Layer 4 of a small transformer language model trained on English Wikipedia (8 layers, counted from 0, width 128).
Take only the direct path to the model's output, skipping the later layers: a vector added to the residual stream pushes a token's score in proportion to its dot product with that token's output vector.

Output vectors of the tokens that the questions are about. A number n stands for (n - 500) times 0.0049.
"icient": 509 621 431 539 228 257 484 515 329 247 433 633 635 142 380 567 241 554 709 492 546 535 511 625 546 541 444 636 484 374 275 469 387 537 727 729 569 562 443 607 426 255 633 444 642 591 675 422 542 503 278 414 294 376 333 236 563 553 537 550 498 519 411 381 717 192 268 327 601 430 549 454 467 542 503 595 449 318 606 521 557 329 453 473 440 452 688 576 518 461 533 726 606 414 553 613 559 481 365 514 313 725 437 642 533 549 730 707 518 608 288 609 515 646 512 430 554 654 451 508 722 661 654 369 820 497 589 609
"earch": 610 714 561 622 342 286 451 598 349 296 688 517 619 336 276 400 339 536 693 541 429 654 544 682 467 531 633 620 270 402 378 466 375 590 563 762 434 405 644 503 563 563 487 565 567 638 559 466 449 540 218 415 506 452 405 404 578 344 594 651 585 425 293 483 632 543 442 491 603 596 537 348 349 656 402 527 424 506 593 336 573 464 329 428 541 580 610 475 453 473 381 587 523 496 486 340 477 419 442 550 233 599 523 577 563 607 665 539 430 675 384 580 338 474 425 493 504 588 595 766 554 600 579 555 666 561 671 628
"hem": 532 440 568 493 474 290 464 542 396 361 560 510 566 395 468 292 346 509 736 603 609 634 458 677 413 429 652 495 470 394 391 372 479 434 520 604 502 420 567 657 448 485 495 545 393 610 377 527 444 531 193 491 454 396 423 317 638 411 768 474 555 505 452 343 813 429 316 570 546 520 616 403 544 578 551 420 359 613 556 548 500 507 428 370 715 564 787 479 518 701 270 682 455 323 799 417 485 353 457 407 278 636 412 721 574 475 551 550 552 495 389 491 439 598 422 427 524 426 510 514 439 500 568 560 716 503 654 572
"ops": 511 505 507 435 393 325 536 717 317 530 556 386 633 285 421 584 478 522 649 665 473 524 472 624 491 481 604 447 422 319 522 439 559 387 533 573 366 464 530 602 536 406 588 428 502 569 621 442 327 588 339 455 419 424 436 286 718 523 583 680 546 502 455 551 777 436 334 474 613 418 581 332 485 697 559 526 420 371 448 474 589 377 522 565 554 526 433 378 611 405 433 555 563 575 592 447 321 371 434 565 343 531 506 585 639 457 680 670 611 576 389 434 532 286 397 542 504 485 510 566 550 627 368 556 724 561 609 579
" also==": 519 409 349 510 272 243 533 451 208 444 669 331 543 181 231 241 394 635 639 670 713 551 651 567 522 691 280 579 512 234 610 426 324 354 895 649 419 417 507 636 212 401 555 653 707 491 771 437 569 488 387 405 392 268 396 329 537 290 709 623 434 367 376 369 707 235 421 551 609 693 591 536 447 794 539 383 150 560 435 447 517 522 468 221 598 442 616 568 773 665 158 584 635 238 716 662 530 272 358 423 300 581 486 643 747 442 800 625 775 536 297 546 415 398 412 303 595 715 484 655 518 578 753 319 942 492 705 665
"cted": 557 542 568 656 275 283 476 659 451 431 546 390 492 486 550 500 293 392 658 444 439 438 593 534 527 503 570 580 590 558 390 431 504 546 798 500 518 408 540 590 372 354 569 415 515 845 725 452 336 642 380 400 397 496 503 317 727 316 533 669 643 400 459 252 683 409 479 279 613 742 446 270 362 780 578 300 484 511 591 447 569 446 566 461 534 478 541 409 591 290 466 769 426 341 685 629 552 404 369 522 407 536 396 794 580 629 676 618 615 741 339 594 433 424 384 401 610 600 343 426 483 687 302 414 875 668 448 546
"adel": 531 442 460 656 420 429 413 587 491 380 661 358 554 444 597 487 426 447 711 485 587 597 610 680 479 454 658 682 336 252 452 459 412 517 587 545 446 431 519 441 497 411 563 510 624 529 489 431 490 544 234 301 390 462 360 317 707 276 616 600 598 442 318 458 724 398 346 406 598 616 544 350 400 615 509 455 422 333 641 476 567 460 531 298 560 458 771 589 653 542 490 542 536 458 604 553 471 461 402 468 455 693 401 591 585 373 510 540 518 637 454 547 401 371 385 595 561 624 450 530 601 420 505 429 708 527 616 605
" (aged": 497 417 497 650 418 217 167 555 386 427 678 370 561 380 244 449 424 626 636 562 597 590 685 720 399 339 410 644 463 320 425 504 269 498 637 724 569 531 507 481 426 420 552 337 447 542 616 466 548 633 322 340 444 419 369 424 652 235 687 537 584 390 365 488 868 465 461 573 463 467 444 436 518 533 444 415 616 476 603 543 440 378 640 477 388 367 533 608 550 405 426 688 667 541 662 546 401 343 420 493 309 682 425 591 474 535 529 716 681 630 339 569 417 469 364 446 464 658 315 500 455 554 497 473 699 720 749 596
"Species": 550 639 396 600 436 423 328 540 408 550 469 392 569 505 341 412 559 610 631 465 674 632 665 699 566 509 616 603 522 292 351 380 361 356 740 975 464 436 571 684 263 387 596 518 430 709 700 569 557 350 306 410 424 331 353 380 481 392 518 669 469 547 272 371 648 413 310 378 518 375 666 307 323 496 596 583 354 438 687 311 633 540 433 465 651 424 500 390 367 528 692 742 400 358 551 471 415 478 393 631 363 584 410 490 931 354 590 850 616 727 263 604 313 191 376 529 487 751 313 625 548 609 670 350 882 758 672 604
"a": 412 531 583 487 533 378 452 605 447 386 518 597 513 419 404 531 556 468 675 497 438 440 632 573 490 374 445 527 478 551 368 573 383 474 488 649 703 471 614 480 491 416 446 452 399 493 537 311 469 571 417 583 493 435 471 422 511 425 528 580 477 461 450 455 577 520 401 553 471 560 599 519 600 505 626 405 503 391 333 472 538 417 428 434 408 478 530 553 606 439 418 594 541 612 608 500 579 555 416 638 537 474 328 522 563 427 593 477 529 492 525 580 603 575 521 568 498 536 549 447 532 639 429 593 672 616 608 503
"ri": 578 492 533 578 342 341 281 500 514 446 611 508 643 387 431 437 456 433 656 467 656 687 505 553 479 604 604 464 382 399 430 278 495 509 527 532 565 584 444 618 460 439 572 461 477 632 571 474 519 432 360 547 399 490 403 434 553 326 476 520 456 549 535 517 576 581 435 511 469 508 489 537 542 518 511 368 380 493 488 453 406 361 500 491 516 478 638 563 551 415 452 599 465 462 442 574 453 354 433 486 587 612 336 533 511 502 552 506 607 403 503 388 523 362 353 629 560 422 528 527 453 553 428 474 651 455 562 544
"ually": 738 476 500 481 215 202 429 557 479 300 701 477 618 208 514 379 383 406 678 489 388 618 578 460 432 508 445 549 446 329 403 443 348 590 664 634 483 448 452 425 293 415 568 424 586 600 562 194 463 434 177 377 265 462 381 269 574 239 839 649 454 484 439 297 693 503 504 298 481 576 418 545 316 788 500 358 405 411 586 506 461 469 440 349 629 473 802 586 680 488 616 537 534 411 444 347 523 405 431 668 467 361 613 402 522 336 643 519 517 634 343 632 480 518 470 351 419 598 488 743 519 481 558 525 760 653 636 551
"ogue": 542 494 391 550 461 342 406 431 382 302 364 352 571 391 431 410 382 584 603 610 519 666 597 620 805 510 514 614 338 286 270 451 417 524 597 700 354 382 488 509 413 470 456 502 516 457 456 443 301 681 276 394 311 290 518 326 629 287 624 661 526 383 337 561 817 340 519 500 567 546 502 370 448 611 528 528 266 385 348 397 674 505 400 429 493 459 654 564 525 397 485 517 474 341 551 474 447 400 500 468 427 685 460 609 580 339 674 624 448 663 441 601 267 602 510 510 502 663 456 696 478 436 568 487 694 365 550 577
"\"": 436 523 531 634 239 454 515 540 486 438 617 532 582 493 381 497 353 536 629 558 505 572 519 418 517 601 489 570 451 442 482 559 481 472 550 458 541 478 568 588 576 342 413 614 458 497 326 551 519 479 346 422 353 421 498 522 646 353 504 392 502 565 483 371 515 407 466 508 356 620 658 550 581 535 395 479 454 399 420 636 603 412 642 482 606 555 457 666 508 575 506 560 572 349 405 425 507 474 401 710 346 611 483 582 759 617 714 641 533 624 390 541 590 615 427 570 410 607 570 680 418 614 534 571 652 525 496 494
"uez": 615 560 310 576 280 466 397 644 544 450 712 273 641 538 256 364 411 555 452 383 437 703 704 496 480 433 607 522 225 259 384 543 305 447 591 670 515 347 550 527 355 433 509 555 686 567 635 432 475 395 229 395 511 374 343 287 461 380 597 614 457 438 320 372 734 580 634 264 658 504 532 354 497 782 554 364 464 386 632 512 588 409 658 406 525 522 598 428 661 485 272 500 317 432 697 468 509 288 258 562 357 599 602 682 725 531 531 615 661 621 462 651 429 515 304 463 593 660 644 666 548 750 486 399 733 457 517 650
"ies.": 455 532 513 581 321 345 461 686 357 247 788 330 634 191 349 446 368 481 569 497 584 692 399 645 581 500 391 379 385 280 510 374 422 560 648 869 490 424 350 454 586 520 579 478 527 628 452 479 269 503 348 564 437 424 528 296 540 475 441 682 440 566 560 516 726 531 384 356 633 580 578 383 531 484 540 502 231 500 585 653 494 438 450 652 559 332 485 551 536 487 507 472 464 427 538 502 475 273 345 649 308 596 427 514 613 456 526 555 730 534 416 478 473 519 240 421 530 484 403 536 474 403 335 592 719 474 547 571
"”": 533 462 420 581 240 237 627 413 515 364 596 436 600 395 333 356 443 665 642 528 376 623 489 637 547 562 384 557 576 342 516 480 333 578 666 671 500 281 466 623 630 344 565 671 589 545 536 416 577 675 308 460 281 277 456 392 452 348 505 751 523 466 450 444 702 410 288 336 376 660 747 489 389 536 506 460 422 437 652 583 661 420 614 423 630 509 500 613 460 627 655 529 718 446 571 392 351 222 236 603 264 616 469 539 665 503 816 652 668 739 355 496 569 478 401 696 408 547 421 642 352 519 549 541 743 580 688 519
"hip": 519 632 344 685 382 105 500 565 407 324 632 471 408 416 291 489 407 593 789 573 546 346 672 690 341 427 584 618 407 396 332 517 340 469 653 540 528 402 472 664 403 532 534 481 624 644 400 319 300 481 178 359 382 426 626 339 621 406 624 388 553 488 283 366 695 551 293 380 483 690 495 216 277 578 301 536 522 515 490 337 571 318 592 431 518 474 761 536 522 548 292 650 469 510 664 316 535 149 525 496 423 484 294 615 606 807 558 563 603 584 400 647 401 345 302 695 453 475 566 620 562 409 614 473 722 724 719 550
"ets": 470 584 512 575 216 388 402 606 526 417 563 395 583 415 432 355 509 558 526 539 451 508 426 606 602 612 420 395 362 456 332 555 447 457 514 710 560 555 596 492 469 467 598 480 599 497 486 438 411 481 282 362 541 414 453 434 443 411 639 623 407 456 430 347 688 598 520 308 673 558 572 436 611 543 582 540 165 535 431 467 524 426 421 573 546 488 410 576 592 557 358 779 733 640 500 460 636 278 374 562 466 593 609 586 430 426 596 590 626 545 426 520 567 391 356 386 543 594 488 487 469 590 511 527 698 479 667 568
"ure.": 581 371 371 582 249 233 465 676 444 287 764 324 388 312 379 569 543 430 641 635 545 622 481 591 526 490 619 528 544 368 379 458 330 646 683 829 443 527 451 741 372 441 632 590 555 510 554 439 466 401 348 490 550 377 420 247 432 244 577 517 388 495 444 509 714 492 247 614 472 535 606 522 617 410 457 399 385 500 658 495 686 395 485 617 527 437 536 561 525 383 581 432 545 453 577 464 596 439 252 532 370 703 480 632 705 538 674 509 584 730 360 516 384 405 451 530 500 500 314 542 477 500 384 410 820 706 640 558
"ence": 584 331 533 562 368 400 401 702 419 260 522 407 552 439 528 440 323 475 610 595 459 619 491 413 391 680 670 492 423 282 344 513 376 472 525 663 588 443 711 577 492 532 543 517 541 551 670 611 730 590 273 468 361 299 424 414 500 388 696 519 468 498 354 471 762 490 534 363 712 455 619 474 498 630 434 390 475 318 438 552 489 462 546 500 545 507 748 523 404 380 430 546 517 433 537 402 390 293 389 427 272 568 491 534 577 358 565 682 475 505 376 518 538 557 465 431 548 554 513 552 441 664 401 406 717 490 431 562
"e.": 538 505 390 526 652 163 497 739 664 383 551 253 574 302 366 538 314 498 578 513 434 492 535 503 545 534 392 485 503 334 458 529 384 534 583 611 464 543 303 525 476 383 481 559 488 491 529 433 469 615 318 462 455 373 422 483 410 360 565 627 502 529 431 466 739 438 165 639 503 605 578 612 586 516 432 525 462 530 567 569 446 472 491 447 498 475 719 694 598 354 503 735 478 316 636 519 539 310 275 439 584 548 402 507 559 485 653 532 489 802 438 429 350 479 326 560 425 550 381 328 575 663 440 535 682 586 695 530

Each question shows what one neuron of this layer's MLP adds at an activation of 1. A number n stands for (n - 500) times 0.0012.

n129: 534 451 607 569 410 465 478 588 583 404 558 517 429 696 441 412 449 483 465 524 553 494 532 517 482 568 519 502 498 622 615 598 496 531 430 468 454 469 509 412 388 522 548 509 528 388 370 557 550 473 696 576 422 386 545 500 486 537 474 556 440 371 595 512 537 508 432 557 532 516 495 422 357 500 502 570 514 617 659 579 399 507 570 551 639 439 542 602 532 469 578 480 512 593 396 427 611 518 447 462 540 441 500 577 581 514 316 521 440 625 545 433 547 525 488 534 507 483 596 662 542 540 603 609 503 514 568 307
Which of these tokens does it push down most? "icient"

n203: 400 410 479 432 601 496 356 576 536 459 345 563 531 452 438 468 668 532 607 476 482 456 491 506 416 512 496 508 422 402 476 458 488 438 405 458 410 555 550 451 472 463 572 523 563 538 378 401 654 462 523 393 618 624 545 586 487 405 486 595 409 498 512 534 485 467 470 426 449 351 460 364 576 533 551 538 483 542 479 498 435 539 548 593 453 648 412 509 545 543 485 498 478 475 469 459 525 494 387 496 562 554 490 488 528 485 351 568 513 610 554 498 511 527 516 428 520 502 516 535 508 411 440 441 439 550 449 337
Pushed up most: "ets"

n139: 524 382 424 400 586 492 539 546 647 503 495 463 510 424 533 578 391 509 395 471 579 459 576 465 649 517 641 331 589 395 649 572 470 423 441 518 466 665 585 456 443 511 462 564 545 419 603 610 508 468 448 535 495 552 566 548 604 573 507 600 453 692 406 507 558 473 513 523 407 487 595 487 512 534 500 372 682 575 554 679 538 438 520 518 500 505 559 545 529 462 608 505 477 358 527 617 486 455 421 338 535 513 382 430 280 508 325 541 610 482 425 471 474 727 467 440 393 585 465 425 462 421 477 377 472 400 577 435
Which of these tokens does it push down most? "earch"

n72: 561 417 436 485 417 376 549 539 603 409 535 555 522 477 472 427 472 597 457 519 531 496 487 492 483 600 367 520 562 536 441 494 546 565 458 457 485 525 491 539 436 531 620 442 630 643 483 436 361 527 535 362 550 612 482 504 553 428 496 498 453 514 489 412 504 478 482 504 480 469 561 403 429 577 557 479 352 446 515 529 588 612 382 548 602 537 463 589 578 487 550 584 454 478 493 545 423 513 463 394 443 597 544 404 558 297 536 460 555 414 307 514 430 479 498 470 534 372 511 447 538 408 537 481 654 448 447 709
Pushed up most: " also=="

n250: 479 424 414 500 426 422 350 533 551 422 486 526 467 667 455 435 520 474 704 611 488 545 533 463 498 526 528 394 502 370 488 434 421 368 564 520 597 554 576 366 473 536 428 321 511 454 515 413 643 562 536 427 359 562 440 514 569 445 498 480 458 502 653 550 342 376 422 593 522 399 454 562 679 493 457 568 326 308 548 547 526 503 441 493 620 522 479 484 490 468 393 382 572 563 495 440 395 581 516 596 433 454 617 623 611 465 406 455 461 557 344 425 580 399 448 526 493 493 651 426 390 616 511 384 494 478 557 488
Pushed up most: "ence"

n43: 586 537 553 506 444 563 633 657 523 480 542 514 475 498 582 511 426 489 273 506 398 390 408 484 393 557 599 590 511 634 457 557 383 448 371 588 527 459 532 498 502 553 469 574 630 538 423 381 518 469 502 533 527 583 528 444 604 612 633 538 518 450 546 558 556 513 492 437 514 452 515 433 365 465 618 587 613 519 424 550 416 669 427 551 417 505 459 602 521 605 448 557 566 502 482 428 620 378 473 624 531 610 442 533 633 703 574 512 484 541 433 498 395 505 667 548 412 512 526 526 566 665 595 658 485 476 566 633
Pushed up most: "earch"

n260: 502 454 374 520 492 596 435 355 385 409 580 546 395 406 513 406 509 440 397 551 444 621 571 438 560 448 450 543 381 268 448 530 547 437 746 502 444 491 446 518 455 508 540 451 432 455 356 639 519 547 455 529 623 599 352 313 455 507 470 566 434 442 438 519 502 466 575 613 487 550 348 466 500 604 518 605 512 423 505 558 558 507 578 490 496 471 513 514 535 466 577 547 510 427 539 295 483 495 630 456 447 479 523 516 536 461 601 578 500 488 493 511 429 472 460 417 595 502 534 518 392 576 544 591 560 502 423 519
Which of these tokens does it push down most? "a"

n163: 434 454 465 518 535 508 466 438 398 543 457 475 463 485 357 438 416 387 614 521 495 521 450 533 560 617 612 402 656 404 503 314 495 717 392 388 490 569 479 544 518 491 481 531 364 377 431 439 416 572 489 418 403 442 475 488 452 383 371 424 564 425 420 550 592 452 536 414 455 404 605 572 462 582 386 462 680 409 610 422 510 514 445 570 533 423 538 440 661 553 497 546 498 580 506 567 529 640 500 495 415 403 469 515 587 370 308 595 517 387 623 696 543 583 451 480 325 364 474 438 374 478 434 622 657 475 565 421
Which of these tokens does it push down most? "ets"

n32: 420 464 480 569 468 587 538 477 463 455 305 401 577 539 510 490 459 573 689 384 455 529 481 490 523 354 574 680 607 385 689 478 572 580 635 390 252 535 373 508 321 525 568 568 543 624 403 528 543 569 383 485 431 453 420 482 534 510 561 612 530 574 511 555 408 603 376 552 630 528 530 530 373 588 738 408 443 444 484 519 406 440 447 557 668 521 548 429 531 396 517 567 422 640 558 466 505 759 592 483 541 590 430 519 394 442 429 500 527 483 463 422 475 525 446 508 465 578 586 549 614 403 446 619 355 532 574 430
Pushed up most: "adel"

n316: 513 327 525 589 485 537 408 529 545 386 518 557 502 367 413 418 687 390 482 635 565 463 516 518 418 506 490 524 371 458 745 475 565 500 422 596 496 472 634 388 403 564 522 444 407 524 445 579 460 472 453 534 428 519 555 477 553 434 585 441 604 475 630 417 561 519 625 549 585 477 487 513 453 542 437 509 560 398 480 455 442 395 517 560 417 470 537 586 445 602 520 507 536 451 559 555 451 541 393 456 485 560 550 485 500 370 403 582 488 494 493 583 443 578 467 565 541 586 572 426 461 481 401 536 379 476 514 518
Pushed up most: " (aged"

n208: 578 579 636 470 481 326 475 489 531 401 648 478 581 465 587 395 359 481 463 603 427 569 458 515 586 509 573 467 466 599 605 484 496 409 287 592 493 538 466 485 498 385 534 390 540 458 444 464 483 544 590 521 432 500 511 528 536 385 446 504 661 417 482 583 400 540 490 382 491 388 629 471 493 480 511 560 495 402 466 600 426 433 460 510 435 574 548 612 559 594 484 623 518 537 590 522 587 444 529 519 608 450 500 489 608 427 450 451 485 522 658 478 551 434 451 504 337 426 462 433 521 547 438 348 641 593 576 496
Pushed up most: "e."

n159: 529 496 569 504 365 480 510 520 509 552 385 534 466 534 480 465 493 489 543 494 643 420 483 493 527 603 471 452 480 621 514 603 391 461 354 512 406 605 608 527 436 442 520 450 624 334 397 545 463 462 670 618 624 482 457 491 481 475 554 535 581 469 597 580 619 546 565 569 523 571 541 463 528 526 561 509 533 621 486 597 522 572 521 511 561 573 441 373 648 444 704 574 506 398 480 441 562 430 411 580 476 538 669 502 527 579 381 359 446 544 572 577 539 495 589 449 355 520 552 516 555 621 489 424 394 564 643 210
Pushed up most: "ets"

n166: 579 407 568 478 400 589 525 543 495 536 431 553 576 534 481 388 656 521 491 525 441 534 573 426 309 483 446 426 498 646 544 360 552 311 478 421 419 517 375 433 517 396 319 477 563 498 465 469 548 449 518 349 476 605 558 567 482 478 493 547 560 432 653 418 466 555 617 513 505 484 599 381 390 507 579 688 538 613 351 654 432 714 524 607 634 498 526 568 377 530 566 485 430 448 524 454 582 431 411 436 475 518 582 510 437 470 589 633 521 610 614 454 482 503 465 623 621 562 564 553 448 550 546 475 491 498 620 504
Which of these tokens does it push down most? "ure."

n174: 459 500 657 392 494 507 557 502 539 512 552 524 447 546 468 372 505 502 508 436 460 532 488 475 508 543 498 531 498 570 487 628 300 626 535 669 551 444 592 509 414 541 481 463 633 476 397 575 545 548 667 529 538 422 494 353 470 463 449 442 590 623 486 483 651 492 484 518 422 470 408 493 420 584 502 496 377 555 473 387 498 638 522 418 615 515 498 557 502 398 452 482 457 519 376 422 489 395 504 584 392 498 381 487 645 512 519 479 585 492 405 581 654 557 453 613 458 500 500 517 320 560 455 522 587 474 644 471
Which two tokens does it push up most, strongest first? "”", " also=="

n263: 535 526 473 455 474 568 477 433 567 543 374 491 493 502 409 556 528 338 564 492 443 548 516 457 556 531 573 401 496 540 482 507 612 564 585 453 554 587 469 551 437 403 612 617 417 570 442 581 502 551 605 532 483 585 556 556 419 444 210 521 494 435 616 570 534 502 506 600 590 471 455 594 632 418 531 468 491 514 460 425 500 559 450 527 539 469 558 605 429 530 507 621 475 508 365 522 585 433 589 421 428 500 615 618 468 667 566 429 511 404 429 330 637 598 372 592 516 433 477 442 502 597 460 405 494 529 587 691
Pushed up most: "ri"

n3: 413 595 469 539 480 427 518 565 500 568 554 612 569 622 408 645 455 457 539 566 537 473 496 425 490 502 429 535 566 552 436 564 472 306 430 561 517 424 462 618 386 506 502 453 461 452 493 502 424 433 462 585 458 630 437 471 542 605 460 636 517 496 481 587 538 488 430 322 363 425 476 553 400 578 533 502 418 505 446 425 469 394 348 521 448 489 487 480 547 406 443 505 574 405 645 330 502 408 393 602 426 276 518 555 621 442 498 420 539 488 490 552 430 408 498 535 578 578 532 511 520 601 464 557 291 626 425 564
Which of these tokens does it push down most? "adel"

n130: 573 322 361 509 679 640 627 662 608 707 447 430 559 402 626 497 607 460 434 539 730 633 478 406 516 603 620 490 541 434 461 603 425 578 428 416 511 450 309 361 451 559 346 654 333 563 504 233 592 438 463 724 493 360 365 438 329 528 603 514 483 514 841 672 563 407 553 445 455 522 533 496 397 304 594 302 588 528 628 504 463 542 306 503 580 378 571 394 423 303 441 596 484 469 551 323 476 446 699 438 558 456 723 518 427 551 401 397 663 580 668 462 260 547 399 284 375 351 608 410 432 387 318 672 374 533 360 886
Which of these tokens does it push down most? "icient"

n85: 491 466 537 553 420 540 559 354 507 493 504 565 505 515 433 425 562 335 370 458 434 556 408 492 527 428 466 465 492 392 462 370 668 421 430 480 390 476 511 371 450 498 383 470 500 496 594 508 543 525 530 455 454 440 584 453 490 485 481 416 525 544 532 496 568 490 484 681 461 396 518 471 520 563 468 415 582 460 570 546 426 559 570 619 490 509 477 552 556 354 527 374 370 593 621 545 653 413 401 517 444 580 574 498 495 524 486 502 537 306 540 489 377 545 469 447 447 489 616 446 635 455 516 577 578 490 629 373
Which two tokens does it push up most, strongest first? "uez", "ies."

n23: 463 514 505 456 506 493 412 465 538 613 516 546 513 508 529 522 460 490 458 490 436 562 544 403 608 566 537 601 444 505 622 471 491 699 541 593 562 355 520 408 611 522 536 427 431 441 422 418 440 452 484 492 619 631 475 408 519 521 601 511 466 525 548 502 344 425 445 529 452 561 484 554 613 595 400 530 507 648 493 395 473 461 391 508 482 609 431 576 590 463 480 438 484 378 322 349 435 515 490 495 552 602 634 515 495 409 489 568 418 504 484 431 590 419 462 628 519 477 498 563 480 405 456 524 620 504 539 433
Pushed up most: "ually"

n12: 491 520 544 643 621 493 539 581 489 273 408 682 449 486 520 414 432 507 483 449 625 542 450 445 500 471 509 419 482 465 463 490 540 495 510 363 514 402 370 573 426 436 553 466 453 574 554 393 400 438 600 567 402 495 491 403 523 532 585 451 542 460 429 474 546 408 547 552 493 395 476 474 535 556 421 532 376 379 361 456 447 615 495 487 583 436 696 522 498 537 401 470 536 592 457 391 480 540 346 424 474 500 498 521 515 564 594 527 380 462 480 477 539 500 521 285 703 436 592 450 509 556 569 437 645 577 577 496
Which of these tokens does it push down most? "”"

n49: 585 441 598 574 538 306 598 450 526 415 440 393 530 420 437 431 434 456 511 407 527 418 518 509 506 538 444 537 390 519 444 545 417 381 530 666 535 576 424 393 454 394 578 487 620 541 320 547 455 525 536 620 486 444 581 445 484 493 655 615 567 584 565 577 575 610 470 455 536 474 475 478 437 525 686 393 457 493 460 519 486 697 633 534 560 481 445 584 364 574 487 520 534 624 489 383 567 564 545 521 450 576 495 454 537 359 414 417 575 502 398 562 459 740 541 427 434 419 544 409 600 563 529 514 670 455 443 785
Which two tokens does it push up most, strongest first? "ies.", "ually"

n308: 569 429 430 420 494 508 516 408 533 508 553 421 480 579 466 444 456 580 467 541 502 526 423 513 550 514 495 449 489 536 363 490 564 564 617 502 534 433 429 512 458 498 462 337 485 423 419 445 416 430 517 443 437 298 551 447 650 549 477 569 509 516 432 535 370 432 492 686 688 535 625 493 571 404 523 528 444 479 753 417 552 541 427 496 480 604 415 341 616 488 505 521 585 485 588 500 558 469 456 487 481 307 447 531 559 552 280 539 531 500 462 570 684 270 582 486 412 431 498 546 525 575 456 495 494 409 628 539
Pushed up most: "Species"

n127: 554 435 453 632 418 554 537 557 464 509 432 508 419 450 586 572 550 508 526 297 475 373 611 690 572 699 632 603 468 451 713 416 486 464 588 439 561 686 520 566 506 518 614 636 596 658 469 403 509 439 532 357 516 555 557 516 566 580 511 658 574 559 251 597 361 384 478 638 407 406 488 582 427 374 557 492 537 393 454 777 492 557 369 300 392 555 595 449 473 534 497 598 559 468 469 363 452 463 492 430 640 532 401 620 482 549 476 400 505 558 506 514 648 480 522 489 565 552 410 505 409 484 482 453 578 536 712 541
Pushed up most: "adel"

n142: 547 536 570 482 490 399 350 470 396 444 566 569 665 568 567 446 495 416 477 466 465 506 498 506 481 417 449 585 532 548 529 423 491 372 468 434 461 565 425 541 401 553 540 368 318 463 527 549 367 502 565 633 551 374 481 436 514 387 460 433 433 629 527 479 506 429 554 511 465 365 413 313 520 445 595 452 509 365 295 504 468 381 537 535 494 465 462 476 388 378 475 491 551 483 514 526 521 531 527 493 489 461 357 465 581 473 613 581 463 587 531 487 540 566 404 394 354 403 540 530 401 521 490 500 489 423 380 536
Pushed up most: "ri"

n155: 425 485 498 500 513 596 596 433 337 416 461 599 534 480 468 492 270 567 450 556 526 458 628 444 525 517 455 579 487 390 480 404 542 582 612 477 564 576 486 455 660 469 444 511 453 625 446 532 623 588 422 479 390 464 470 569 428 604 451 553 508 559 464 533 440 427 405 518 550 391 459 625 357 516 450 496 398 451 482 551 447 507 511 455 573 444 439 587 535 509 546 476 524 368 621 513 483 596 412 577 585 479 484 590 417 493 469 393 403 571 388 578 602 480 441 425 587 500 618 506 386 443 535 418 508 437 404 653
Pushed up most: "icient"

n262: 543 537 558 470 498 541 493 564 498 343 458 386 304 464 520 618 381 534 526 504 534 479 404 372 479 384 410 418 641 514 468 452 464 572 560 448 493 491 599 479 355 580 504 526 523 521 496 590 541 509 533 496 577 597 583 525 519 492 480 560 494 484 498 439 456 393 422 270 485 475 416 431 449 494 550 567 428 562 498 489 506 374 475 522 434 515 534 622 390 487 599 615 366 416 567 434 581 509 417 557 461 572 536 502 594 507 640 514 502 464 493 587 538 420 541 480 526 514 391 517 405 427 468 419 621 558 581 514
Which two tokens does it push up most, strongest first? "cted", "Species"

n21: 522 510 468 484 613 506 588 464 542 547 483 486 563 548 508 425 625 498 528 474 536 518 441 450 518 441 568 483 578 456 498 519 494 555 557 469 624 475 384 506 464 530 397 661 459 587 362 520 533 403 479 611 506 509 621 470 399 663 527 457 450 552 564 521 407 569 537 494 600 472 603 527 405 414 494 365 462 589 500 498 425 478 540 534 500 566 540 413 429 510 460 471 586 475 542 443 531 506 530 601 426 448 463 451 651 536 491 420 428 544 421 542 547 648 513 524 435 510 609 450 517 455 436 448 539 515 528 877
Which of these tokens does it push down most? " (aged"

n94: 447 476 531 458 476 537 663 447 439 571 481 524 541 569 450 383 564 563 528 489 426 326 634 537 410 638 541 418 397 468 376 416 562 453 419 592 541 557 438 541 507 539 498 436 577 443 573 531 404 564 521 553 491 467 541 389 396 527 342 490 689 342 500 438 516 545 509 553 583 555 490 462 604 359 304 502 615 403 454 413 538 532 251 413 390 619 455 513 561 455 518 333 552 557 481 319 476 659 387 527 525 520 352 537 436 489 466 469 505 493 543 459 367 525 390 467 520 440 427 459 424 495 539 525 588 647 458 520
Pushed up most: "a"

n22: 507 564 500 532 580 495 640 498 455 330 548 497 412 601 551 410 449 618 464 546 388 593 440 543 448 412 633 529 547 494 405 392 590 503 376 455 418 451 471 520 513 604 411 568 557 748 479 544 434 626 399 521 547 531 395 721 528 447 478 652 471 485 458 545 660 436 513 568 548 524 405 469 520 425 582 467 537 600 566 656 420 426 548 507 500 475 466 634 628 544 635 533 545 500 503 498 641 518 521 525 568 363 572 429 731 335 710 532 522 477 555 472 516 628 432 377 495 358 652 493 539 566 583 589 604 612 462 395
Pushed up most: "hem"

n162: 600 502 614 518 544 522 551 531 523 602 552 473 400 516 378 448 650 513 547 589 436 415 562 429 577 531 372 522 394 413 472 483 316 468 487 415 559 542 500 513 486 553 381 401 448 516 505 608 443 629 474 504 401 558 388 409 687 592 334 422 632 548 479 590 451 615 434 521 502 495 450 516 482 418 569 516 462 399 552 413 463 483 580 430 457 516 422 387 422 394 543 507 437 482 555 390 563 608 436 562 535 462 502 463 483 427 439 496 524 588 544 570 442 669 537 482 587 386 382 545 377 454 547 451 357 498 417 417
Pushed up most: "a"

n292: 546 498 583 521 570 520 455 526 491 422 565 523 594 649 548 498 505 335 531 515 495 543 550 446 479 523 521 516 390 508 392 493 433 533 373 350 527 449 500 544 574 522 523 311 615 502 623 539 397 479 420 491 479 482 806 449 552 493 512 635 509 500 446 480 475 517 431 383 474 555 515 469 467 518 432 479 515 644 453 510 580 505 552 569 705 566 310 393 484 625 540 423 522 504 359 549 559 404 591 508 519 446 500 450 456 665 526 435 464 502 623 423 674 701 528 415 618 407 568 535 400 383 516 492 555 489 531 567
Which of these tokens does it push down most? "Species"

n175: 413 404 557 409 549 676 554 577 533 451 486 692 513 555 551 442 651 370 524 539 495 414 456 531 498 485 478 437 387 511 508 571 495 604 635 447 397 487 550 575 467 455 486 608 516 325 381 456 525 451 372 692 332 732 358 478 530 467 446 508 486 427 667 443 455 381 491 644 630 602 381 570 492 519 689 599 581 510 468 503 502 610 462 528 399 645 609 500 450 431 482 556 594 502 391 488 561 500 585 412 451 529 459 444 497 416 576 645 541 678 445 523 565 550 385 495 374 425 482 605 485 596 543 463 584 570 492 508
Pushed up most: "\""